Layer 5 of a small transformer language model trained on English Wikipedia (8 layers, counted from 0, width 64).
A neuron's activation on a vector x is squared ReLU(weights . x), where the dot is the dot product.

Input weights of the MLP neurons that the questions are about. A number n stands for n times 0.0014.
n4: -6 -273 -3 94 50 250 -103 -149 -69 110 211 58 94 -52 -89 -31 -86 2 -7 -93 54 -61 11 13 119 -103 -67 -75 40 -56 64 217 103 131 134 -128 66 21 33 122 -162 47 189 55 -87 38 107 178 -175 73 2 -62 -50 -35 -134 -60 -66 -100 -38 -86 -104 151 62 -3
n20: 96 -81 148 213 -31 13 -231 -71 133 22 -74 -255 79 -56 -184 -111 66 68 180 98 -56 -145 169 93 -303 -87 163 222 -67 121 -124 -49 72 76 82 -24 4 100 -206 207 45 -24 4 124 -101 -53 -7 123 -474 -114 -89 -85 19 -203 32 31 -265 75 -276 -12 -63 105 -5 18
n43: 13 -137 184 178 28 -113 67 -242 97 -95 108 -220 -76 -112 46 -127 31 254 -191 36 -301 -26 105 -70 137 -132 28 170 43 -143 104 302 43 -119 81 61 -61 25 70 -4 75 46 8 -165 -95 94 -120 -32 85 -18 48 134 -23 -46 -8 -159 -105 75 -100 -96 268 16 27 -187
n58: 61 20 118 71 90 149 -147 -33 -73 34 -170 -64 84 96 43 -66 -134 -20 150 4 -66 23 159 -130 -44 79 116 11 -76 50 -121 37 -76 -7 165 113 74 -274 27 -27 -72 93 -133 -107 45 -75 -140 127 -64 -52 32 77 20 -74 18 20 60 -262 162 -43 -129 111 3 130
n80: 72 18 84 178 -113 106 -43 159 217 -12 -47 124 64 -7 -230 53 187 -84 -41 -105 84 -432 43 -16 -143 -60 -38 114 -68 -209 -126 178 98 185 -101 22 208 -122 -40 4 -185 103 -105 -68 -88 113 113 112 -207 -108 -41 56 105 89 -188 56 61 100 90 45 -69 -93 24 -22
n81: -249 -58 -30 -90 39 -188 60 -63 39 -74 -8 47 45 -191 72 1 86 61 85 -13 -8 63 96 32 -35 142 -43 -37 35 124 -110 -137 192 51 158 33 -91 -36 -112 112 -78 32 -117 21 104 -27 41 -147 20 -152 -16 -129 69 117 -44 94 -39 141 -84 5 109 16 -25 -13
n86: -270 48 -71 -153 -188 117 45 -36 105 -11 142 71 28 204 84 -130 -196 36 185 208 29 -338 256 147 -178 66 126 -99 -87 -75 -97 -32 -47 -63 -20 -108 -2 39 38 5 91 -143 -71 152 -113 48 -4 -27 -427 164 -21 -84 -163 23 207 -68 -8 41 -34 64 60 241 268 -68
n90: 93 113 -95 -160 -76 -297 -122 -18 -67 28 103 115 -97 2 90 -149 81 40 -148 69 -34 -236 -175 -9 -63 -89 -6 -80 209 52 139 18 -56 127 -203 -16 219 126 6 -105 98 227 -112 -43 18 -60 329 -78 -150 -135 -15 -86 -100 169 23 93 -67 57 -95 -52 -45 185 119 -374
n95: 91 -109 33 -150 16 -56 -29 40 -119 -76 13 -104 -95 -71 -198 -88 148 249 30 99 217 126 -162 41 -50 128 -104 152 -141 205 -114 -11 68 -248 52 228 102 -128 -60 -48 117 23 179 4 -28 -7 -43 0 14 -97 130 1 -59 -121 -29 89 142 -43 -71 182 -44 139 -152 -139
n116: 184 -29 59 100 -90 233 -111 -68 28 -94 -67 -54 -56 127 42 275 -71 32 -257 -9 -22 -104 -197 179 -154 167 -216 -84 -21 -353 227 -279 56 20 148 -84 -68 345 -81 -74 109 103 -100 147 -272 75 87 -83 36 -54 275 -55 -47 124 78 -91 44 46 71 0 -14 356 142 55
n140: 89 60 170 74 -25 13 -24 -119 -113 5 9 -94 73 -21 37 -159 -42 -61 13 26 217 211 83 7 7 -119 -29 -11 84 -148 21 14 -83 127 84 37 -103 57 -57 24 21 89 -197 -30 54 118 -18 47 251 -210 -114 -16 -2 81 -68 126 -162 -87 -78 80 73 -49 -182 -5
n145: 156 148 -7 -44 107 -7 -157 34 -98 -32 -7 -29 -94 -102 125 143 257 289 -125 -49 -198 176 -73 -76 -29 -54 62 80 116 101 106 -59 -170 56 192 72 -29 -17 93 -387 114 -22 -81 -107 10 -175 62 -29 132 -84 20 -268 -257 -139 -254 158 -74 -33 -296 28 -73 58 254 -161
n152: -28 80 -9 203 31 12 23 -47 167 -36 -115 26 105 21 156 90 6 -57 -22 -131 103 11 75 -48 67 -196 -15 -108 67 -67 -2 144 108 -15 66 -136 260 -16 -3 -41 32 40 -172 157 -78 241 -68 -75 61 -39 58 -153 -225 -146 -103 104 55 95 133 -75 -122 50 -11 -79
n155: -8 -147 72 -9 -3 152 41 -52 60 -21 106 51 53 138 109 -52 -42 61 74 -171 -26 -155 13 -114 -150 -58 80 55 202 300 -232 79 -102 122 -137 -74 85 26 -116 -146 -19 97 167 199 0 147 -90 68 72 -85 108 -88 -38 -8 39 260 22 6 -174 -112 -199 -2 95 70
n169: -221 -146 -123 -98 27 -171 51 -15 -48 -102 -86 49 233 -134 -124 -59 -67 2 64 -92 -8 -40 -164 95 60 170 -2 -5 38 109 120 -186 15 -74 -19 11 -119 87 -106 60 -157 173 -142 223 80 76 -15 96 44 -29 49 -152 -205 22 72 43 -21 -88 120 -94 8 67 68 -58
n174: 143 82 -90 -13 -280 -4 -252 -201 29 -107 153 -133 108 -81 23 22 2 -11 -10 -118 78 -146 -5 58 -52 198 39 297 49 -56 8 25 -123 181 -232 88 -47 45 -1 57 -30 123 82 -138 -186 210 -200 -183 -116 105 -136 139 77 -48 253 -24 -68 33 164 14 72 -56 -306 -134
n178: -129 18 -64 -316 126 193 -44 -93 -20 37 -185 -180 206 -146 24 -149 189 175 -214 3 -66 116 160 -47 20 18 158 -13 7 -65 152 181 21 -142 -76 37 21 -110 142 -11 108 44 76 249 66 82 148 63 -41 -150 215 -66 -114 118 -43 -63 71 -93 182 -75 -296 -13 35 131
n181: 146 -115 -294 19 -75 -96 34 148 -54 173 -35 96 223 -39 37 92 -191 -7 -34 -41 132 22 -57 -172 20 -95 -50 12 83 86 -44 54 18 53 -211 -38 -105 -146 -39 127 -54 -77 80 26 276 159 -77 42 -56 -17 173 -50 -152 -92 -239 39 -24 218 -50 28 -212 -16 58 -284
n183: -20 30 155 -146 115 39 -140 -88 -171 -3 228 52 29 -10 -19 -54 53 135 184 -93 52 -64 -59 50 -109 171 -310 19 -258 -88 268 -137 9 86 55 -129 155 132 165 60 -19 190 -161 -33 133 -11 -210 141 15 -93 -60 -93 57 -122 -244 -15 53 -193 195 -26 -40 4 -19 -105
n187: -9 44 -73 53 -128 162 -38 -131 -44 -129 -14 -7 63 -94 -5 -189 -49 145 177 -161 -132 56 163 34 -86 40 -107 23 -81 108 -128 132 62 -157 179 12 83 98 -59 -59 19 -65 -19 23 56 -85 100 145 -94 66 -101 -158 13 58 -161 167 78 10 55 7 -4 18 -52 -182
n196: -147 -162 -22 -231 177 -98 27 -37 49 123 -120 75 -46 172 112 65 210 127 -108 -31 -27 -102 168 84 61 3 417 -143 -69 -263 50 41 -96 1 95 30 -93 224 184 -148 29 1 12 42 -111 105 7 77 -33 -26 8 14 128 -70 18 -6 -9 114 -202 -56 -229 -102 77 17
n208: -73 73 -44 -3 113 45 121 -192 -43 97 213 -62 -74 101 27 -123 -145 89 -142 -81 1 -250 123 -139 4 1 -123 53 117 175 -114 104 120 -52 -188 -58 219 66 -50 -13 58 -62 -131 104 45 -44 1 8 -55 243 -53 -167 -43 57 34 9 -163 31 217 144 -85 -45 133 -85
n217: 7 -10 -3 -50 -130 64 137 -30 300 -141 -484 -144 -117 -86 -120 143 185 78 71 12 18 -13 -145 -83 -71 -244 -129 84 46 102 161 -228 97 -22 139 -19 -55 -51 -38 -171 90 -53 101 182 -83 -53 -146 -37 -4 -136 253 -90 72 28 62 132 -155 -93 -60 115 44 -51 166 -135
n218: -7 -188 -194 72 -44 -44 64 77 0 137 72 -159 -1 171 59 -38 102 -1 7 41 -119 -74 126 34 144 92 3 -59 54 -83 130 81 39 52 89 -169 11 51 -12 -24 244 -6 67 -50 148 55 18 -105 89 -134 152 113 78 -149 96 -129 94 -26 3 -164 -30 -118 30 -234
n221: -13 4 -151 225 -254 -29 15 -52 185 75 102 -78 -103 156 -130 -75 -38 233 44 -33 -135 -17 65 208 32 -304 -14 -54 -19 -80 -57 -195 71 40 -108 -96 -100 64 -99 -91 399 24 49 -127 170 -214 -171 -48 47 -169 -167 114 -67 -103 33 95 16 -62 -60 109 167 -17 -86 -92
n231: -44 52 15 -46 -77 157 205 -165 -49 84 57 343 47 109 -66 6 -61 -114 -34 -26 -192 -55 -4 159 -75 -102 191 -112 40 103 179 -3 -24 241 -76 -4 -77 -143 72 7 120 77 -130 -102 -123 -148 139 -107 -172 -27 -82 131 -104 64 -55 90 -131 -78 52 52 -58 290 -61 158
n232: 33 -58 41 -296 -145 -77 -63 36 127 2 111 24 -52 -111 -63 -103 15 -26 0 -126 -2 -113 80 63 -97 144 265 -68 -139 -15 156 7 152 256 -95 -81 63 236 205 -45 120 -60 -69 210 26 -48 -101 79 -114 -49 61 45 26 -158 21 4 118 52 15 -57 -133 83 229 64
n234: 216 -26 49 69 43 -202 -139 43 136 25 -126 -60 59 -219 62 -34 45 75 -168 171 20 -15 19 137 -39 -78 4 -86 12 70 5 0 -37 37 -8 -8 148 61 61 52 -135 -14 199 -91 -105 9 -44 123 -69 -87 -61 173 -23 -140 -40 -138 1 142 -52 161 -63 143 -98 60
n244: -55 -7 218 -45 36 -84 166 48 -249 174 -413 -119 68 -37 -38 147 115 23 -105 -27 -53 70 39 -57 -70 -13 72 136 -102 -56 59 9 -54 -71 197 88 175 -16 154 -201 30 -62 -15 -239 -109 -46 86 -23 -25 -267 4 61 76 91 -36 78 136 22 -56 136 -150 208 0 -12
n254: -25 -27 -68 -19 -299 -107 134 -34 83 -293 46 -73 65 188 30 -207 -78 -163 -96 -67 103 -95 -96 -131 -41 -103 -117 72 153 -19 122 -14 -112 -122 -10 136 302 180 12 -85 -6 155 61 26 49 105 -93 43 -78 120 85 127 127 -97 -34 99 -15 82 100 -102 -92 147 34 30

Each question shows a token from some text and the vector x that enters the MLP there. A number n stands for n times 0.0071.

" placed": -192 31 47 -15 -259 -22 -12 45 -7 -126 61 112 -7 46 21 -35 122 9 3 0 -95 166 -139 -6 -8 28 185 -89 16 -116 15 -173 98 -93 -70 83 51 57 238 -134 8 -197 5 -26 100 313 8 54 88 -45 -117 67 27 -195 -47 11 53 -8 -48 -102 64 -117 60 211
Which neuron fires most, and how strongly? n196, at about 3.6

" that is": -120 -21 -49 4 -156 -107 -133 28 -19 27 107 -6 -161 15 -31 37 -18 -29 10 148 -53 56 -2 103 104 14 14 122 113 90 -17 -131 57 -79 -221 -109 -87 -152 65 -43 -93 -242 134 -27 167 310 222 114 -15 18 -127 47 45 -182 38 -19 87 -43 133 -70 27 27 119 -121
Which of these neurons fires most? n181

" and B": -48 108 162 75 -144 -64 -138 111 -43 -70 80 -70 78 4 -123 7 -91 3 -56 -3 -216 233 32 -2 36 71 -15 -15 28 27 82 -64 117 -69 -182 66 32 -101 38 -144 -70 -198 137 48 -153 288 49 113 -67 45 -116 30 159 57 -58 -10 -61 130 -28 -10 249 -170 -44 15
Which of these neurons fires most? n174

" its": -63 35 113 9 -237 -207 -12 89 -79 76 176 -149 -118 -17 1 18 51 -5 95 5 -81 138 -72 172 -126 68 -45 -116 -6 123 6 -155 134 7 -29 16 23 -117 -29 -11 -70 64 17 -48 137 326 84 54 47 -15 -213 68 -47 -92 -125 -1 89 76 -25 -91 102 -116 155 -47
Which of these neurons fires most? n81

"l": -213 0 227 88 -23 270 -149 -3 97 50 -134 2 -130 -65 72 64 -157 -81 6 95 -100 171 -148 50 30 196 -72 -7 80 122 241 90 165 36 -143 -47 60 -76 -60 -76 -198 -104 88 -138 -87 117 67 46 -48 42 -55 -106 66 -88 -20 -36 14 -18 108 -21 112 -253 -37 -130
Which neuron fires most, and how strongly? n4, at about 0.71

" end": -85 7 98 11 -96 20 -74 66 -20 20 6 23 -269 -110 -110 -7 -166 -78 -50 75 -101 61 -106 154 70 102 9 -209 -37 19 163 -23 137 80 -37 49 1 -111 11 -250 -3 -102 -1 123 20 273 244 -38 12 107 -62 -17 -4 -265 29 109 -11 25 51 -67 90 -116 162 139
Which of these neurons fires most? n232

" have": -140 17 29 -91 -179 -135 28 31 -85 136 17 15 -74 -33 -52 -11 210 -32 28 169 -73 201 -44 107 91 -33 1 -46 125 7 -37 -176 -69 -65 -83 26 24 -54 120 -143 -10 -207 52 45 51 300 194 46 6 -108 -198 60 67 -125 -112 38 56 61 134 -143 -34 67 118 -101
Which neuron fires most, and how strongly? n244, at about 1.9

"-s": -79 45 237 97 -96 174 -27 117 91 -27 34 -92 -91 -50 -68 36 -185 -114 22 -33 -146 148 -30 184 183 200 -174 115 -16 -74 94 -61 245 -100 -24 10 76 -77 -138 -96 -163 -207 124 1 -86 239 -43 30 26 -54 -59 -11 -78 -187 22 80 84 65 -36 -51 120 2 -52 -90
Which neuron fires most, and how strongly? n116, at about 1.6

".": -95 76 49 -41 23 -155 125 178 -100 -17 52 65 -223 252 13 74 24 -74 -87 -118 -25 -60 73 6 155 -83 -135 -29 105 99 -7 -66 156 76 -77 -9 84 -136 28 -38 240 -139 -55 138 53 220 -15 116 -54 118 -137 -5 -43 -187 -138 -125 -256 151 59 -23 -63 39 -12 11
Which of these neurons fires most? n208

" in ": -28 114 97 68 -220 31 -31 97 -34 34 -83 67 -90 -66 -69 -22 -34 -67 -23 34 -130 53 22 188 -9 -172 -27 -66 -29 106 90 -89 69 37 -17 -102 88 -154 -48 -124 -12 72 138 58 -59 297 83 119 -70 130 -207 122 -138 -181 12 -64 -7 124 52 -76 119 4 188 -81
Which of these neurons fires most? n86

" University": -95 89 43 101 83 145 -40 -79 -136 -80 23 -121 9 -39 -86 -29 -24 -2 11 144 64 171 -83 76 1 -34 161 -226 32 157 37 24 72 -3 -22 -121 98 -208 -20 -147 51 -138 75 27 112 319 95 189 -27 42 -103 -48 -68 -116 -64 -5 -67 6 89 -178 135 -164 -40 -91
Which of these neurons fires most? n152

" dis": -128 -34 249 -22 -118 82 -74 225 5 129 -87 -46 -17 -32 34 86 -28 -49 16 106 -215 105 -94 117 -17 49 73 95 78 54 173 -170 228 -5 -180 34 16 -69 20 -164 -133 -82 155 -68 -79 120 105 91 26 -207 -116 95 -99 -157 -136 -7 -68 -52 38 136 148 -154 43 -14
The three highest activations, in order: n244, n217, n234

" February ": -65 107 54 131 -145 154 32 202 18 -42 -26 131 -122 31 -76 109 -141 -54 41 45 -158 186 86 73 27 22 -130 -141 20 107 -155 13 36 103 -120 -4 -78 -162 -171 -149 131 242 10 -30 -103 35 86 242 -25 97 -188 11 -40 -37 -62 -20 -154 -40 45 -227 74 24 148 130
The three highest activations, in order: n231, n221, n58

" \"": -41 -14 177 -43 -162 -3 -15 188 -99 9 11 -23 -225 172 96 -13 149 -18 -128 58 -64 -94 -28 20 43 11 -4 159 142 36 29 -101 42 -122 61 172 98 -106 -165 -152 -109 -1 202 -196 -88 255 14 120 24 -91 -175 61 -33 -177 -49 -23 56 -60 100 -33 48 40 60 94
Which of these neurons fires most? n254

"the": -158 -63 191 30 -231 -199 53 145 -28 35 -81 -128 -184 20 -40 63 35 -81 148 177 -137 -66 -129 29 -57 123 -43 114 64 141 -129 -68 70 52 -84 127 45 -22 -134 -43 -116 97 64 -76 111 215 113 12 11 -60 -43 27 52 -268 -33 -76 9 31 54 -56 34 87 216 -41
Which of these neurons fires most? n20

" providing": -175 33 -20 -74 -117 -160 23 48 -24 -22 41 91 -211 -39 108 26 61 -39 -78 125 -62 28 -108 93 11 135 155 -59 20 17 6 -233 39 -72 -15 148 54 -146 93 -94 -28 -166 23 15 55 321 34 -13 85 -37 -197 176 93 -156 -92 32 15 -9 66 -119 13 -2 194 26
Which neuron fires most, and how strongly? n196, at about 2.2

"1": -37 -71 215 38 -26 59 -37 -87 42 30 0 -9 -136 70 -128 -34 -81 -44 102 20 -42 125 37 174 -150 3 -23 58 -75 73 -67 -9 95 0 -56 79 75 -202 -119 -178 -100 80 62 28 -36 337 296 59 -56 19 -129 -42 3 -100 26 -74 -126 56 -128 -70 17 78 234 -31
Which of these neurons fires most? n20

"ive": -106 -7 24 -59 -77 51 -14 70 -49 -59 115 -35 -219 19 -113 30 -51 -64 -52 95 -210 42 -133 15 6 211 135 -207 54 166 15 -183 137 -23 -88 77 32 -44 20 -152 -36 -151 59 57 111 345 75 -75 72 120 -42 -16 16 -105 51 7 131 -73 -38 -129 -4 -148 144 138
The two highest activations, in order: n232, n155

" to a": -45 -70 89 91 -246 -173 -57 92 1 -24 153 -61 -120 -4 -94 23 -9 -101 30 90 -53 139 0 178 -12 -15 17 48 53 130 33 -34 81 -25 -85 32 112 -100 12 -55 92 55 -30 -123 31 334 152 119 -65 -125 -210 147 -75 -129 -12 57 12 -51 39 -185 43 -16 132 -138
Which of these neurons fires most? n90

"ent": -133 -2 85 -30 -119 45 -71 74 25 -57 81 -21 -132 -66 43 17 -32 -109 38 112 -157 9 -190 -47 185 199 211 -163 -27 108 48 -122 189 -62 -78 26 18 -62 24 -129 -12 -85 -81 37 49 302 145 37 19 87 -99 18 -48 -210 99 34 4 -86 60 -246 79 -84 145 99
The three highest activations, in order: n232, n169, n86

" of": -128 4 85 -13 10 -98 -127 -11 -57 -58 -56 19 -266 -21 51 -60 91 37 61 14 -137 82 -100 150 145 -4 -50 -98 -73 90 114 -114 91 -88 35 25 69 -141 60 -120 -133 -35 115 51 -14 373 -12 49 -1 66 -217 168 -24 -162 11 -4 -26 30 95 -28 116 89 84 -19
The two highest activations, in order: n234, n43

"aking": -171 -17 71 6 -31 67 -92 13 9 -46 99 -26 -26 26 37 2 -132 -140 40 77 -65 63 -130 196 154 125 -38 -202 -44 118 -39 -53 209 -72 23 9 -6 -86 -141 -106 -115 13 23 55 34 431 -96 -58 -49 115 -111 -51 4 -111 104 36 81 40 29 -129 30 -76 91 -57
The two highest activations, in order: n169, n86

" dem": -20 -141 90 -37 -105 100 -100 121 -40 98 -75 39 -184 -72 -110 24 138 59 46 75 -107 294 -244 139 29 46 40 -50 28 -85 188 -136 189 -7 -167 86 62 -17 34 -59 -87 -78 29 -105 -43 209 220 68 41 -78 -164 59 71 -138 -58 -5 -112 -173 124 -88 91 -82 130 -32
Which neuron fires most, and how strongly? n183, at about 1

"esc": -63 -11 114 69 40 199 -82 191 163 79 83 195 -352 7 -54 223 -187 -99 -27 -14 13 150 -180 167 105 228 60 -147 -24 -100 80 -131 54 -95 -193 69 60 -62 103 -122 -95 -67 73 -81 -28 -11 12 179 -52 -46 -60 -86 -9 -71 -80 45 -54 -147 3 107 -59 -60 49 -23
Which neuron fires most, and how strongly? n116, at about 1.5

"-c": -57 -43 132 74 -112 -17 -159 139 104 -107 125 115 -108 -38 -100 80 -142 -122 -4 -96 -52 127 -188 128 -16 317 -66 99 19 104 58 -179 118 39 -116 109 21 -8 -72 -201 -121 -22 119 -127 -31 219 86 19 40 68 -53 22 13 -176 47 98 12 -26 94 -68 133 -186 -39 -92
Which neuron fires most, and how strongly? n174, at about 7.3

" V": -46 6 193 -21 -111 76 -36 48 -73 -118 -20 -42 -47 31 -36 80 -206 23 93 -70 -109 124 -112 65 9 184 -159 -41 -85 52 71 -35 197 -24 39 46 229 -79 -48 -101 -204 4 101 -62 -118 283 103 24 -27 126 -139 -114 113 29 -73 -46 43 -19 90 -70 172 -319 91 20
Which of these neurons fires most? n183

" S": -45 92 161 48 -39 109 53 112 7 -66 32 -98 -174 -27 -106 80 -220 2 13 -72 -160 234 98 121 91 132 -153 38 -42 53 8 -113 -62 44 28 23 -57 -86 -17 14 -56 -157 158 79 -142 285 9 175 -17 77 -148 -35 52 3 -28 -157 -23 101 -9 -157 168 -294 -36 -6
Which of these neurons fires most? n43